Layer 3 of a small transformer language model trained on English Wikipedia (9 layers, counted from 0, width 96).
Take only the direct path to the model's output, skipping the later layers: a vector added to the residual stream pushes a token's score in proportion to its dot product with that token's output vector.

Output vectors of the tokens that the questions are about. A number n stands for n times 0.015.
" arms": -49 -37 1 -30 50 29 -24 -6 28 23 8 54 42 8 -8 -36 4 -25 -42 21 -7 3 -27 -1 8 -1 8 10 -13 9 3 -9 31 5 25 45 -5 19 -4 -56 -6 15 34 -4 21 -11 -33 -28 15 8 -4 30 5 11 20 23 4 4 -20 9 15 14 35 -47 -22 15 18 -15 20 -30 -28 -20 -38 25 -20 -24 -21 13 59 22 8 -39 37 -11 50 10 19 -66 -35 -17 7 -2 -36 17 -13 -46
"izes": -15 -14 -8 1 7 -18 -4 -28 -20 54 13 27 20 21 -30 -24 -39 10 -44 13 -12 31 -47 31 10 -28 24 27 24 -2 -20 20 56 -2 -6 31 2 20 34 -29 -15 -16 -9 15 25 -11 -15 14 29 42 21 -16 12 25 0 -10 6 0 -17 -21 24 4 -5 -33 -8 12 22 1 20 15 -13 9 -63 13 -38 -31 -9 -24 -5 19 -13 -22 57 -28 6 15 1 30 20 -23 -6 -16 -12 -25 -18 -23
" system": -23 -20 -13 5 31 16 -6 -1 -9 9 -10 6 -21 -4 11 -7 2 -23 -26 7 -26 2 -8 14 -9 -6 -3 -9 6 10 -10 -9 5 -6 -5 27 5 0 7 -26 8 -1 25 -8 23 -13 6 1 -7 27 6 26 -7 0 -10 13 15 -17 -5 15 7 -3 16 -2 -14 3 -8 3 11 -3 -16 -6 -38 -28 4 18 12 23 13 42 -21 -9 6 -40 22 10 -26 -8 -5 -4 -7 15 8 41 13 -6
"DST": -26 -4 -6 9 7 -19 -34 33 -14 95 14 -7 7 -13 14 -12 -21 -59 -51 40 36 36 -42 -10 54 -36 49 -5 1 20 -27 -60 -1 9 -44 17 -7 -17 20 2 -31 -38 58 -6 47 16 -61 -5 -6 -15 -26 71 27 20 -29 28 39 20 -6 28 -35 2 12 -30 2 26 -26 -1 16 -11 -23 17 -92 -8 -29 -8 -14 12 73 28 -13 -26 76 -42 15 -1 -29 24 -34 -5 -4 65 -16 15 -34 15
"⁄": -9 14 -65 -9 78 23 -8 -13 -17 61 9 32 -12 5 -15 3 -22 -11 -32 35 -39 38 -6 16 43 -23 9 22 -81 -13 -10 -8 4 10 -10 73 6 14 46 -14 -6 36 2 19 12 16 -26 -56 4 -20 -30 -6 17 -17 -20 24 13 10 7 -12 -14 -5 -9 -45 19 -5 -39 12 -20 -13 -47 24 -16 32 9 -8 34 34 29 -3 6 -46 91 -35 38 -26 -45 -12 0 1 -28 1 -30 9 8 6
"century": -31 -39 1 11 6 41 0 -78 -34 60 17 20 26 22 -36 26 -3 -60 -57 23 5 -10 25 7 18 -14 41 57 -58 -20 -20 56 25 -30 -51 11 -16 -15 -12 22 8 28 47 -10 61 23 -10 -4 -53 22 43 -4 -3 34 -9 27 10 20 21 16 -17 15 2 -23 -35 3 19 13 -21 -19 -45 -12 -45 -11 -32 -40 -22 61 36 37 0 -50 28 -44 24 2 23 -46 14 36 10 -14 -8 15 -23 -33
"mate": 2 -13 12 -11 36 60 -17 -25 -42 42 -30 25 27 -28 31 -21 -13 14 -20 39 46 -11 -49 -29 27 -31 24 16 6 -58 25 -7 37 -20 39 10 1 -54 -25 -3 -16 -3 -9 21 20 0 -3 -36 -29 -2 43 -3 6 30 39 -1 21 22 -15 -13 -4 15 -8 11 -36 15 39 16 23 -24 -15 -16 -31 10 -47 6 -15 16 14 48 -31 -20 -10 -27 65 13 -27 15 -7 -35 2 7 -53 32 -7 -13
"ake": -51 -30 -9 18 -2 11 -7 -17 14 41 7 20 2 -25 -18 -53 -53 8 -23 -14 16 7 -18 -1 -20 -25 4 -8 -26 1 -18 10 15 -7 31 -5 3 32 24 15 -16 -8 6 15 38 -6 -2 -20 1 -9 14 19 32 -16 37 -7 37 -6 20 25 5 13 -14 -20 5 -2 -10 3 47 -15 -12 -3 -28 -12 22 2 -2 19 31 3 -22 14 37 -33 -8 -11 -14 -23 1 -16 8 -10 -27 35 37 -1
" °": -3 9 3 -20 2 8 -18 -3 -34 60 16 -17 23 11 -31 -5 3 -17 -55 39 11 26 -20 -26 -11 -46 -4 -24 -11 11 -21 19 6 4 -21 55 23 -53 18 -16 -14 -14 36 43 34 1 -22 -31 -24 52 -21 -11 37 -8 -33 55 12 33 12 -11 -25 28 -13 6 -18 -18 -16 17 -1 -51 -40 -5 -43 25 1 -3 -4 28 46 19 21 -47 15 -19 37 -7 0 35 7 -9 -15 22 7 17 -14 1
"gy": -39 -51 -38 5 35 -13 -10 -57 17 53 -8 14 2 23 2 4 8 -21 -40 25 -33 28 -21 -19 24 6 7 -14 7 -15 2 52 13 14 -33 28 5 -24 8 2 -16 17 5 -43 22 -12 -10 13 -7 -4 -9 -14 17 -28 17 -24 -7 -6 7 -28 11 -3 10 4 39 20 1 14 -12 6 0 -36 -25 -1 -17 -18 -1 28 12 6 -8 11 46 -33 44 16 6 -18 20 15 13 15 17 12 -24 -8
"ings": -54 9 -53 21 18 48 -10 9 -29 45 1 16 -28 18 -43 -16 -2 -26 -59 21 -8 1 13 -45 3 -31 7 20 19 -4 -20 -28 -8 -4 34 -16 -21 -2 1 -1 10 41 12 -19 19 -7 -13 -15 3 -27 10 -1 -22 28 -31 15 35 37 16 51 24 38 10 -38 -41 24 21 22 30 -39 -10 -38 -35 -3 26 6 18 14 44 -6 2 -12 9 -10 30 3 15 2 -4 -7 9 20 -8 -5 -35 -16

Output weights of attention head 1. The head adds the sum of these rows, row i times number i of z. A number n stands for n times 0.0053.
o0: -36 12 64 12 -50 -20 -11 5 -23 -5 -16 -25 53 15 14 11 -28 -3 -55 24 -16 -19 17 -14 11 -7 13 7 -7 -68 22 -35 38 6 10 -68 10 -5 -7 35 -6 10 8 28 -24 6 -5 52 19 -24 -19 7 -27 -18 10 20 -10 8 -56 14 -15 0 44 -23 -6 39 17 -14 -35 -5 -36 0 -1 35 -8 -1 -3 -47 -18 16 18 23 -16 -15 9 11 25 23 9 30 30 -13 -2 -28 31 18
o1: 53 37 -28 -8 21 16 2 -12 4 5 -41 24 -52 20 -14 0 -20 5 -36 35 -20 0 -17 -15 10 4 56 -73 -28 -12 19 -20 -5 17 5 35 4 -7 -3 35 22 -23 25 37 -2 8 5 -20 -11 -10 -44 -44 -17 -37 46 10 -3 10 -31 -6 -34 14 12 3 8 -20 31 25 -36 -69 -20 3 35 41 32 9 1 -27 18 -10 26 3 -9 -5 -19 5 39 11 39 -31 29 -12 0 -12 12 -37
o2: -44 -14 -6 -11 -11 -26 -16 6 29 -35 -6 20 20 17 19 7 4 45 7 -21 16 -32 5 -37 10 5 -32 10 0 25 -61 9 14 -2 -3 -36 -2 -2 13 15 -13 10 -15 4 -13 -1 7 2 11 6 -6 -7 17 12 15 -25 -26 16 -14 41 -10 -27 17 -14 16 12 -21 -9 1 28 -12 -8 10 -1 6 39 3 -25 0 -4 -37 9 -2 10 21 7 34 0 -14 -22 -1 25 -14 10 24 25
o3: 22 -30 -18 -13 -13 -8 17 20 -9 1 4 -16 -10 -7 -5 36 -36 3 6 -22 30 8 -21 34 25 -15 5 -7 16 32 -17 15 13 -33 -25 -6 15 10 -44 -15 -25 3 -20 -30 31 12 38 -1 -3 33 -19 -19 21 -10 -21 42 19 30 -3 22 -48 -20 -46 49 -12 28 -28 18 2 6 2 2 -34 -16 4 -22 -32 70 11 -18 12 20 37 -3 -35 29 17 6 -36 7 -51 24 13 3 7 -9
o4: 11 3 -36 -33 16 37 0 13 12 -16 -33 7 21 33 2 -34 -14 -19 -42 44 11 17 -23 -9 -9 11 48 -38 -4 -15 -1 -2 7 21 11 12 20 -5 -1 -20 -8 3 -6 24 32 -15 19 -31 11 6 -33 -18 4 -52 41 -20 -8 8 -54 10 -30 22 3 -13 30 12 -1 11 -26 -18 -16 24 -1 39 13 -2 35 -46 18 -53 34 -3 -47 11 -6 40 55 14 -9 -34 44 4 -25 -15 14 -11
o5: 2 7 -26 16 24 -12 6 -37 -17 22 -23 27 33 13 -24 -43 26 -29 -16 -19 15 19 -3 4 6 20 1 11 13 17 13 -40 2 21 66 62 13 -22 29 -60 33 36 6 6 -9 -29 -25 -53 -16 -1 11 16 -5 -13 11 -20 28 -34 -16 -6 16 13 7 15 -15 -7 2 38 -6 1 17 45 15 -21 8 -2 3 -26 -11 -32 -3 -16 -1 8 34 25 11 -43 -26 -32 42 -33 -28 22 22 -63
o6: 21 2 20 6 -41 23 -14 -5 -12 15 -21 14 22 14 22 3 -25 -16 -55 24 -22 -23 4 1 6 18 0 45 -8 -22 28 2 34 -28 -2 -36 -22 -11 -14 -22 -1 10 2 33 -3 -13 -19 56 -17 -32 40 15 1 17 39 22 7 -2 16 -26 13 -19 25 -18 -31 38 18 -3 10 -44 -29 9 -12 12 -27 -38 -1 -26 -30 29 -13 11 4 -9 19 -6 1 28 -15 -5 17 -12 -9 -31 18 32
o7: -2 36 40 -7 -17 35 10 -14 -25 22 -7 -4 3 -23 20 16 -26 4 -23 40 -44 13 -14 -12 -6 -26 28 19 14 -12 23 -14 -6 -22 -25 9 -21 -18 -20 -26 3 -3 27 4 -34 -32 -15 18 8 -10 21 -2 -20 52 -12 15 50 0 13 -39 13 20 19 1 -51 31 14 9 16 -31 3 35 -3 0 10 -13 15 -15 14 10 10 3 53 -2 5 2 24 -23 -7 -32 -8 -11 -2 -50 19 -36
o8: -10 48 -12 -28 14 -42 11 21 -28 5 64 -9 -72 -20 -5 22 19 -18 39 29 -11 71 -17 5 -30 -46 32 -8 -15 -9 22 -8 -30 36 -4 40 21 72 -14 -17 -1 -14 -21 -9 27 0 0 -45 -7 -10 -10 -10 -6 -9 -32 -29 24 19 12 0 3 14 -27 -4 -9 4 -17 4 21 -3 19 -3 -6 -4 13 10 16 8 23 -9 31 -15 27 -6 -18 3 -36 0 16 -12 -5 12 -6 25 -2 -37
o9: 33 1 -39 24 -21 46 7 -19 -6 0 -17 -17 60 31 -13 -16 -47 12 -10 -9 29 -31 23 15 20 22 1 -15 36 3 -25 -25 28 8 10 9 -5 -46 -6 32 5 20 -12 -47 -8 6 16 51 7 6 -45 -7 13 21 -2 62 -9 28 -24 -16 -29 42 4 6 -20 -22 7 13 -36 -10 -28 -1 -1 -15 -1 13 -19 -26 -1 -21 0 30 -43 25 -14 0 25 12 16 14 0 -26 38 -20 -30 -8
o10: -9 -29 -46 16 26 -32 -8 11 25 20 25 19 -41 6 -22 -11 30 -15 51 -19 6 39 -1 10 18 -17 -63 39 4 33 -9 24 0 2 28 48 2 12 32 11 11 -5 -10 -5 3 19 -15 -27 -18 10 30 -5 -12 15 -21 -38 -8 -6 49 2 10 -7 -35 -7 22 -8 -17 -3 -12 39 17 -16 9 -31 -12 -25 -6 25 -19 -13 -34 -2 9 -4 1 -3 -59 -19 -10 13 -32 -1 11 48 -25 2
o11: 19 13 -31 -5 6 -66 -6 -28 14 3 -3 18 13 -10 -25 16 -15 40 27 -7 -12 -31 27 13 8 -29 -34 -27 18 20 -4 19 15 -35 -16 -31 -9 5 0 42 0 -25 43 -2 -8 16 21 9 3 30 -22 -31 11 -6 10 6 8 38 32 -19 -31 -3 5 28 6 -12 -1 -26 13 -19 1 10 -4 -18 -8 -19 -10 90 15 -21 5 12 35 -15 -34 10 -52 30 6 4 -8 -10 28 2 1 -19
o12: -15 -60 -53 22 23 4 6 23 24 -4 -24 42 7 37 -23 -8 -3 -16 22 -18 -3 14 16 12 0 -17 -45 6 -3 32 -30 47 10 7 16 24 11 1 34 -17 10 -15 9 29 8 12 2 -81 11 38 17 -26 0 -59 -6 -33 16 13 20 17 -27 -14 -29 2 12 10 -12 14 -23 28 -18 -2 -6 1 3 19 0 45 -2 -52 -11 3 -4 -18 1 43 -18 -16 -41 8 -14 7 -15 36 13 -18
o13: 18 -1 -27 -32 19 7 -11 5 -4 31 -29 12 36 11 28 -47 -29 25 -25 23 -36 5 7 1 19 -7 -10 12 -12 1 -24 48 73 -54 -25 3 -13 6 9 -26 4 7 21 0 -22 -27 8 36 17 -12 30 -13 -10 40 25 -31 7 -1 10 -20 -1 3 -10 -3 -7 46 18 -31 33 -39 -14 36 -31 31 -7 -44 67 2 4 -17 -33 28 37 -6 24 10 -17 6 -37 -31 -33 2 2 -34 15 -19
o14: -30 21 -25 32 39 20 21 -21 -13 39 2 -21 9 -1 -22 -40 11 -13 15 -17 18 33 -7 4 33 21 -11 -27 38 8 -15 -28 4 33 40 71 2 -26 35 32 24 30 -22 -35 -14 21 -24 -11 18 8 -18 -3 -9 16 -14 6 -8 10 -18 3 9 40 -21 26 -1 -49 6 10 -42 23 28 -8 23 -22 14 -5 2 -22 -14 -16 -2 4 -52 11 -6 -28 -7 -54 8 26 -6 -34 23 0 -31 -25
o15: 33 16 11 15 14 -21 -23 12 -2 11 -20 26 -30 -7 -19 -6 -2 23 -19 6 -9 29 16 1 -17 24 4 14 -26 -3 53 -18 34 -19 6 6 27 41 7 -45 -5 -34 18 19 -14 -25 -19 14 -9 -46 21 -3 -48 -11 32 -31 -2 -29 -32 -6 7 4 -8 -14 12 9 -7 -12 10 -41 10 17 -6 56 -17 -23 24 2 0 13 13 -13 18 -22 -8 40 0 44 19 -6 24 2 -44 -15 43 -29
o16: 5 -25 23 33 -7 -16 3 -18 19 12 -41 15 7 6 -16 20 20 11 7 -66 1 -36 1 2 38 13 -41 -10 -11 2 9 -4 -7 -23 8 -19 -2 -36 23 37 7 1 22 -4 -29 19 -11 25 4 -4 1 1 -23 -18 1 11 2 0 -19 24 24 -6 -7 10 34 -17 1 12 -13 6 -15 -21 -2 -25 -11 28 -31 56 -12 30 -23 -3 10 -22 -6 -19 -11 -11 13 37 -31 -6 29 28 -16 4
o17: -28 10 63 -38 -53 -19 -9 8 -2 -25 11 -38 21 2 30 11 -10 16 -21 41 -9 -35 -18 -33 4 -23 25 2 9 -42 -27 15 -22 -13 -39 -50 -18 1 -40 34 -27 -29 20 27 -3 29 27 0 17 5 -25 24 40 25 3 19 -18 6 -16 -14 -24 -17 30 -9 4 20 16 -30 17 13 -3 -5 34 11 17 -13 -1 -16 22 -2 6 1 17 18 -3 -30 26 14 -11 12 36 18 46 -19 13 27
o18: -17 20 25 8 -33 11 1 -33 -28 14 23 -18 12 -15 7 -10 7 -18 13 12 -45 -19 -13 1 -29 -1 -21 25 21 -39 51 2 11 2 24 -17 -43 -20 -9 10 26 19 32 16 -32 5 -20 11 8 -12 29 -17 5 58 -2 -5 -8 -11 52 -36 26 25 30 -14 -12 -14 23 2 -10 7 -1 26 43 -38 5 -26 -2 -32 -14 17 17 14 28 -1 30 -20 -54 -32 16 17 49 -46 5 -25 -14 1
o19: -27 24 -10 -20 -10 13 3 4 -21 12 -6 -11 1 -22 14 -31 -49 26 -14 47 11 12 -30 -1 16 -15 20 -7 42 25 -22 21 59 -24 2 28 -18 17 -39 -13 -14 -6 -27 -4 -4 7 25 12 19 4 -26 -32 27 44 9 8 -4 21 3 -30 -46 13 -4 19 -26 12 -11 -13 1 2 39 38 25 9 36 -72 18 -20 22 -42 21 18 21 22 -15 19 10 -5 -26 -38 33 -15 8 -67 16 -26
o20: -29 11 20 -15 15 -90 -23 -23 21 5 -6 -6 27 -3 -4 -25 27 32 0 1 28 -11 -16 -24 20 7 -7 0 16 -5 1 -4 13 -19 26 16 17 32 9 -13 0 12 17 14 -13 7 -1 -49 7 -7 -3 7 34 9 42 -54 -38 -40 -19 8 -9 -34 16 13 37 -16 -4 -37 32 21 48 24 44 1 9 -58 29 1 2 -24 12 -11 13 2 18 -12 -21 -3 -23 -14 55 0 -13 5 39 -27
o21: -58 25 7 -10 -1 -64 0 5 -8 -14 52 -16 -28 -26 -7 10 4 22 51 -10 51 33 -29 -1 14 -10 -8 17 42 39 -24 -20 11 1 20 8 0 49 -26 23 -18 1 -61 -43 29 26 24 14 8 2 -46 -6 27 38 -28 -9 -13 21 -9 22 -31 0 -21 39 -9 -15 -41 -14 -13 49 29 -20 4 -26 22 -25 -26 9 7 -15 -2 9 0 25 -29 8 -4 3 -15 -1 -7 0 21 2 -4 6
o22: 22 4 -17 3 17 -10 -9 -33 30 -11 -65 42 49 29 13 -34 7 19 -51 -12 -14 -41 9 -23 2 27 7 -39 -11 -11 -7 -5 -13 -9 3 -3 0 -45 26 -5 34 8 54 35 -21 -12 -9 -26 3 15 1 -7 -12 -45 53 -6 -1 -6 -32 -15 0 -4 29 6 24 -2 25 7 15 -50 -9 21 11 20 -2 33 25 -2 2 -21 -14 -10 1 -23 9 19 38 1 1 -26 39 -3 -15 8 26 -17
o23: 20 -6 11 -4 -7 -17 -11 -34 -4 17 2 8 0 -19 -5 19 30 -10 4 -15 1 16 -13 7 9 21 -18 48 -9 22 54 -43 -18 -16 33 -17 7 16 11 -26 -20 8 -8 -9 21 -6 -15 41 -20 -36 20 31 -11 24 -15 -15 15 -21 -6 22 40 4 1 -13 -6 7 -7 8 -7 5 -24 -12 -38 -32 -32 7 -30 37 -14 45 -18 -2 25 -4 -14 5 6 12 15 15 -31 -3 10 26 -2 -8
o24: -23 -6 21 5 0 29 4 54 -43 19 14 -25 4 -3 5 12 -32 6 -18 14 7 58 19 12 -16 -25 15 26 -7 11 -34 25 37 -4 -25 14 40 43 -24 -69 -30 0 -48 -37 -2 -26 11 14 11 -4 13 5 -19 -10 -42 7 25 23 -32 14 -22 6 -44 7 -44 54 -27 10 18 19 10 7 -32 35 -9 -7 25 -10 12 -16 12 12 15 6 3 47 12 0 -40 -15 -51 19 -30 -23 27 -15
o25: 26 -4 33 -19 -22 -94 -17 -28 5 -17 13 17 17 5 -2 31 29 10 14 -27 -19 -38 16 0 -21 -11 -30 16 -36 -14 21 -9 -36 -33 4 -47 8 2 -10 -18 3 -1 65 9 -10 -5 -1 -6 -15 17 20 4 -5 -25 -5 -10 15 -23 3 -1 16 -30 14 5 21 15 4 2 30 -4 -13 9 -4 -33 -22 33 -12 66 6 11 -4 -8 82 -18 15 18 -41 9 6 23 5 15 0 43 14 -12
o26: 19 -2 -9 -29 20 -76 -13 6 25 -22 -5 17 0 6 -2 10 2 30 6 -3 33 -36 -8 12 7 11 26 -16 2 21 -17 -4 -10 -31 -8 -10 33 36 -22 2 -3 2 -1 -1 33 2 19 -19 -15 16 -27 -19 7 -67 28 4 1 -6 -53 14 -37 -45 -19 13 29 -4 -29 -20 0 -26 17 11 -17 16 -5 1 10 42 22 -23 6 3 25 1 -18 17 42 34 -6 -5 12 41 8 -2 28 -21
o27: -5 5 24 -17 -45 -32 33 -12 -23 -3 35 -39 36 8 8 8 -17 -4 10 4 -2 -60 -22 6 10 -24 12 -13 36 -40 -7 2 -16 1 -24 -34 -4 -37 -48 47 0 14 40 -20 -6 11 10 -2 16 28 -33 -23 20 10 -30 42 5 25 -17 -8 -25 6 4 15 8 -4 10 3 -25 28 9 14 20 -36 21 0 -6 14 9 -27 30 24 33 9 -3 -31 1 -30 -13 28 10 -4 39 -16 -7 1
o28: -18 -16 68 -17 -34 -11 4 -6 -12 -15 -6 -7 19 2 5 9 -4 9 -30 -30 50 -24 -51 -3 34 15 10 19 17 15 -21 -22 1 -28 12 -43 5 -31 -56 -3 -35 -2 -18 -16 19 5 23 70 14 2 -41 8 -4 16 -2 25 -3 7 -80 21 -20 9 0 35 27 25 -29 21 -27 44 23 6 -4 -19 17 -10 -30 -1 -5 -15 8 -1 23 18 -24 28 60 -6 -27 -9 13 4 12 -8 -1 41
o29: 11 32 -62 -15 -2 16 24 -31 -22 29 8 -29 15 6 18 -31 -11 -30 -4 35 -11 6 -26 29 12 -23 7 -7 41 -32 58 -15 20 23 29 7 -1 -35 -23 27 20 55 18 -5 25 5 14 -17 -6 14 -27 -28 0 16 7 12 -7 28 25 -3 -9 26 7 -11 3 -5 10 16 -37 -14 -17 45 11 -21 12 -57 8 -35 -6 -26 30 29 -16 7 -6 -8 -10 -20 10 -3 26 -42 11 -24 -14 -32
o30: 66 -18 -47 29 14 36 -1 -22 -6 30 -11 -5 -39 -26 -29 -3 -9 0 13 -29 28 27 -4 39 3 36 -18 24 12 42 77 -7 21 -23 37 46 6 6 -3 -77 -3 11 -17 -28 22 -16 -3 23 -38 -23 25 4 4 27 13 4 -15 -33 23 -16 18 8 -24 8 3 -29 -21 20 7 0 19 20 -15 -24 -27 -63 -25 24 -10 21 18 -18 4 5 -14 18 -23 19 21 -11 4 -16 -22 -1 -22 -15
o31: 24 50 -22 -20 10 -12 -10 -16 -4 22 4 9 -17 -29 -12 12 -21 7 -3 41 -5 17 19 6 27 -26 35 -3 16 37 -8 -35 19 3 -2 9 -1 11 -9 39 -9 -15 -11 -13 11 -11 14 55 -21 -8 -29 3 -2 51 8 25 26 32 29 -18 -26 17 34 -11 -42 8 -4 -16 2 -44 11 12 -20 8 1 -37 -18 7 -1 -3 -3 9 -18 5 -27 -1 0 20 15 -36 -32 -10 22 -25 0 -11

Each question shows a token from some text and the vector z that the head gathered there. A number n stands for n times 0.02.

" October": 16 -8 -11 27 2 -35 -5 2 -40 61 -12 -11 -6 21 47 -23 31 -25 -17 18 -55 -12 -25 -10 44 -76 -29 10 19 19 16 4
Pushed down most: "ake"

"s": 31 3 -16 -9 -5 -6 -4 14 9 -6 -6 -6 7 -23 11 -6 -14 7 15 -14 -11 -7 -21 -9 12 -14 -29 26 -13 22 -23 10
Pushed down most: "ake"

"\"": 9 7 -14 -5 -1 19 19 43 26 -34 3 0 -8 23 -14 22 -20 -11 17 32 1 -5 -5 6 16 -12 -15 0 -3 6 -10 40
Which of these tokens does it push up most? "izes"

" U": -18 -29 5 -11 -21 -3 -17 -24 6 -33 39 14 6 2 6 -4 6 10 8 -6 48 14 -6 -6 -8 23 -2 15 0 -4 3 -17
Which three tokens does it push up most, strongest first? "ake", "gy", " system"

" issued": -9 14 -17 11 12 -24 -8 26 4 -11 -25 -2 -12 14 18 -24 -8 15 14 18 -16 -21 -11 -16 12 -27 -9 36 -12 37 -13 0
Which of these tokens does it push up most? " °"

"ci": 29 7 -12 -27 14 -3 17 -1 -16 6 -4 -25 -40 15 26 45 6 -24 -4 8 -2 -21 -3 13 14 -27 14 -23 6 20 34 10
Which three tokens does it push up most, strongest first? "mate", "izes", " arms"

" |": -7 6 9 13 -8 3 -9 3 28 -17 -2 -13 -6 2 -8 2 -13 -21 -25 8 -5 27 -8 7 27 -8 8 -5 6 -8 -11 5
Which two tokens does it push up most, strongest first? "DST", "⁄"

" for": 12 25 -5 -9 10 19 14 8 -13 33 -26 -22 -1 -13 47 -49 -6 7 9 4 -25 -11 11 -19 -20 -53 -26 21 -19 35 -36 9
Which two tokens does it push up most, strongest first? "ings", " °"

" of": 20 24 -5 -15 21 0 20 5 -2 -20 -30 -12 -22 -17 2 2 -3 18 0 4 9 -17 16 -4 -21 -32 -9 -4 9 6 -16 23
Which of these tokens does it push up most? "mate"

"19": 13 9 18 2 15 -3 14 -12 -23 3 -25 15 20 8 -30 27 12 -32 -37 -41 -27 -28 42 -4 18 5 11 -29 -4 -34 -10 7
Which of these tokens does it push up most? " arms"

"=": -5 19 -6 10 22 26 6 23 27 -16 -2 3 35 15 1 2 -22 -3 1 39 -9 -7 18 -13 36 -4 2 -4 -12 -6 -34 14
Which of these tokens does it push up most? "⁄"

":": -1 33 -20 3 21 -21 -22 -8 17 10 -20 12 -17 -24 22 -24 -4 22 -22 12 -13 2 1 -32 -6 -34 1 31 11 20 -27 35
Which of these tokens does it push up most? " °"

" a": -18 40 -40 12 12 -10 -26 -12 30 -14 -10 22 -9 -34 8 5 14 9 -30 -22 -4 -11 12 -14 -22 2 26 24 6 5 -3 21
Which two tokens does it push up most, strongest first? " °", "⁄"

" Way": -25 -25 -6 -17 -25 28 25 -16 13 -36 43 -15 11 9 13 3 19 -48 20 -32 5 0 1 23 -20 1 -28 -31 -13 12 28 -14
Which of these tokens does it push up most? "⁄"

" most": 1 -15 2 0 -8 8 8 -28 11 -16 19 -17 21 -28 5 -3 3 -23 -8 -54 -6 4 -17 13 1 -1 -2 -12 -13 -4 -1 -2
Which three tokens does it push up most, strongest first? " system", "⁄", "ake"

";": 10 -1 -2 43 17 -53 -16 0 29 0 -27 2 -26 24 -39 -4 4 18 -48 7 -26 19 -23 16 46 0 37 4 25 -6 -8 16
Which three tokens does it push up most, strongest first? "DST", " °", "izes"

"-": 9 -6 -5 -78 -12 -18 32 -26 -27 -13 9 -26 -30 -32 -37 32 12 8 51 -62 1 -33 -3 18 -51 16 -32 -27 -1 -33 33 -30
Which of these tokens does it push up most? "mate"

"yer": -3 9 -10 -27 -23 -4 22 15 -8 -36 15 9 -7 16 -23 10 23 -8 22 -32 -3 -35 14 17 -41 21 -24 -15 -15 -3 8 13
Which two tokens does it push up most, strongest first? "century", "mate"

" house": -36 32 -47 2 -9 39 9 9 18 -29 0 8 -6 -1 -14 30 27 -20 0 -51 17 -44 36 34 -52 53 31 -4 -23 12 44 -12
Which of these tokens does it push up most? "⁄"

" 7": -35 -22 2 15 -25 -31 -7 -6 3 -15 19 -10 -4 -22 -27 -1 1 0 -10 -20 -20 15 -32 9 11 -3 -12 -10 16 -25 26 -10
Which two tokens does it push up most, strongest first? "DST", " system"

" that": 27 3 12 23 48 16 21 -12 -7 9 -37 -22 7 8 6 -1 -16 -24 -5 34 -1 20 -9 8 31 -40 19 -15 16 31 -1 6
Which of these tokens does it push up most? "izes"

" reg": -5 -41 14 -5 3 7 3 -23 3 -19 7 -43 0 0 5 -31 -8 -1 3 -44 7 11 -18 29 3 1 -1 -6 5 -7 -7 -29
Which of these tokens does it push up most? " system"

" entered": 24 7 -3 -24 -1 -29 18 18 -20 -6 10 4 6 10 16 8 -6 24 43 11 10 -21 -2 -1 -19 -25 -39 5 -21 32 -4 0
Which of these tokens does it push up most? "mate"

"1987": 8 28 12 5 24 19 11 -4 -21 -12 -20 -8 31 -5 -23 14 15 -32 -36 -39 -29 -35 40 7 2 5 2 -29 15 -19 -7 0
Which of these tokens does it push up most? " arms"

"pl": -15 -10 -31 -10 -30 16 5 1 17 5 -16 4 -39 -10 27 -15 2 -14 11 -46 -5 -21 15 4 -29 16 -9 15 -41 27 5 11
Which of these tokens does it push up most? "century"

" him": -4 28 -31 31 24 -11 15 20 4 -30 -28 13 -1 7 -4 10 -5 2 26 38 6 -20 -4 5 -7 -21 -4 17 4 53 27 11
Pushed down most: " system"

" 1974": -13 7 0 22 3 -27 -1 5 20 -17 -5 22 -3 8 -27 0 -17 9 -8 31 3 18 -12 -6 6 -10 12 16 3 5 -7 24
Which three tokens does it push up most, strongest first? "DST", " °", "izes"

"w": 9 -3 16 -47 9 37 -1 -14 -12 -7 24 -8 -5 5 25 23 -3 -11 29 17 52 13 4 7 -27 -8 -11 -30 -12 19 24 4
Which of these tokens does it push up most? " arms"

" from": 41 22 21 -13 33 -28 -33 -25 -15 48 -6 -23 11 -1 73 -38 15 17 -13 -10 -8 2 -7 -29 2 -59 -15 38 -5 24 -69 -15
Pushed down most: "izes"

" to": -12 19 1 -11 14 41 25 7 -32 21 -24 -21 -11 36 13 -14 1 -13 19 21 15 -31 48 -2 -37 -8 -2 7 -8 50 18 -26
Which of these tokens does it push up most? "mate"

".": 10 10 -3 16 38 21 4 17 8 36 -20 -23 0 9 15 8 -35 -10 -17 58 -18 16 -23 1 58 -53 -9 -13 7 17 16 19
Which of these tokens does it push up most? "izes"

" as": 11 18 -33 13 22 -17 16 18 0 -40 -38 12 -25 3 -12 18 0 33 9 24 25 -23 6 12 -18 -14 4 11 10 31 15 21
Pushed down most: " system"

"ris": -43 0 9 1 26 18 -15 -18 -1 29 13 18 12 35 19 -3 -17 -34 11 29 24 23 2 18 -11 -16 6 -23 -36 38 40 11
Which two tokens does it push up most, strongest first? "⁄", "izes"

" power": -1 -29 7 -7 -21 4 9 -33 7 -23 33 -8 33 -26 -5 0 2 -23 7 -56 2 1 -19 7 -5 18 -5 -11 -26 -6 2 -9
Which two tokens does it push up most, strongest first? " system", "⁄"

"ush": 9 -23 -13 -44 -10 14 10 23 -23 0 -1 9 -6 13 0 -3 -15 25 58 15 22 -32 13 -22 -10 13 -29 17 -20 4 -6 -8
Which of these tokens does it push up most? "mate"

"ed": 8 5 -6 -15 4 -11 8 4 5 16 -22 -17 -27 -19 26 -47 -20 21 46 1 -10 20 -21 -1 -36 -37 -30 30 -12 38 -29 14
Which two tokens does it push up most, strongest first? "ings", "century"

" their": -1 41 -19 -8 27 39 4 0 7 0 -4 -38 31 -17 44 -17 0 -34 -6 -36 -27 -35 15 6 -9 -38 -14 -6 -29 38 -10 -10
Which three tokens does it push up most, strongest first? "⁄", "ings", " arms"

"le": -5 -13 9 -55 -12 8 -13 4 38 -32 1 -26 -35 15 16 20 -16 -28 9 -45 14 0 -7 18 5 4 -7 -33 -58 -19 -14 1
Which two tokens does it push up most, strongest first? "⁄", " arms"

"\n\n": -1 7 3 28 50 20 -23 19 10 3 -26 -49 7 -20 5 1 -15 -4 -46 26 -25 9 -14 8 68 -51 5 -3 46 -2 0 -1
Pushed down most: "century"

"al": -29 -28 16 -2 -23 -8 -2 -20 20 -11 28 -4 24 24 8 -20 0 -43 -21 -63 -21 9 -19 20 18 0 -5 -28 -50 -17 -20 0
Which two tokens does it push up most, strongest first? "⁄", " system"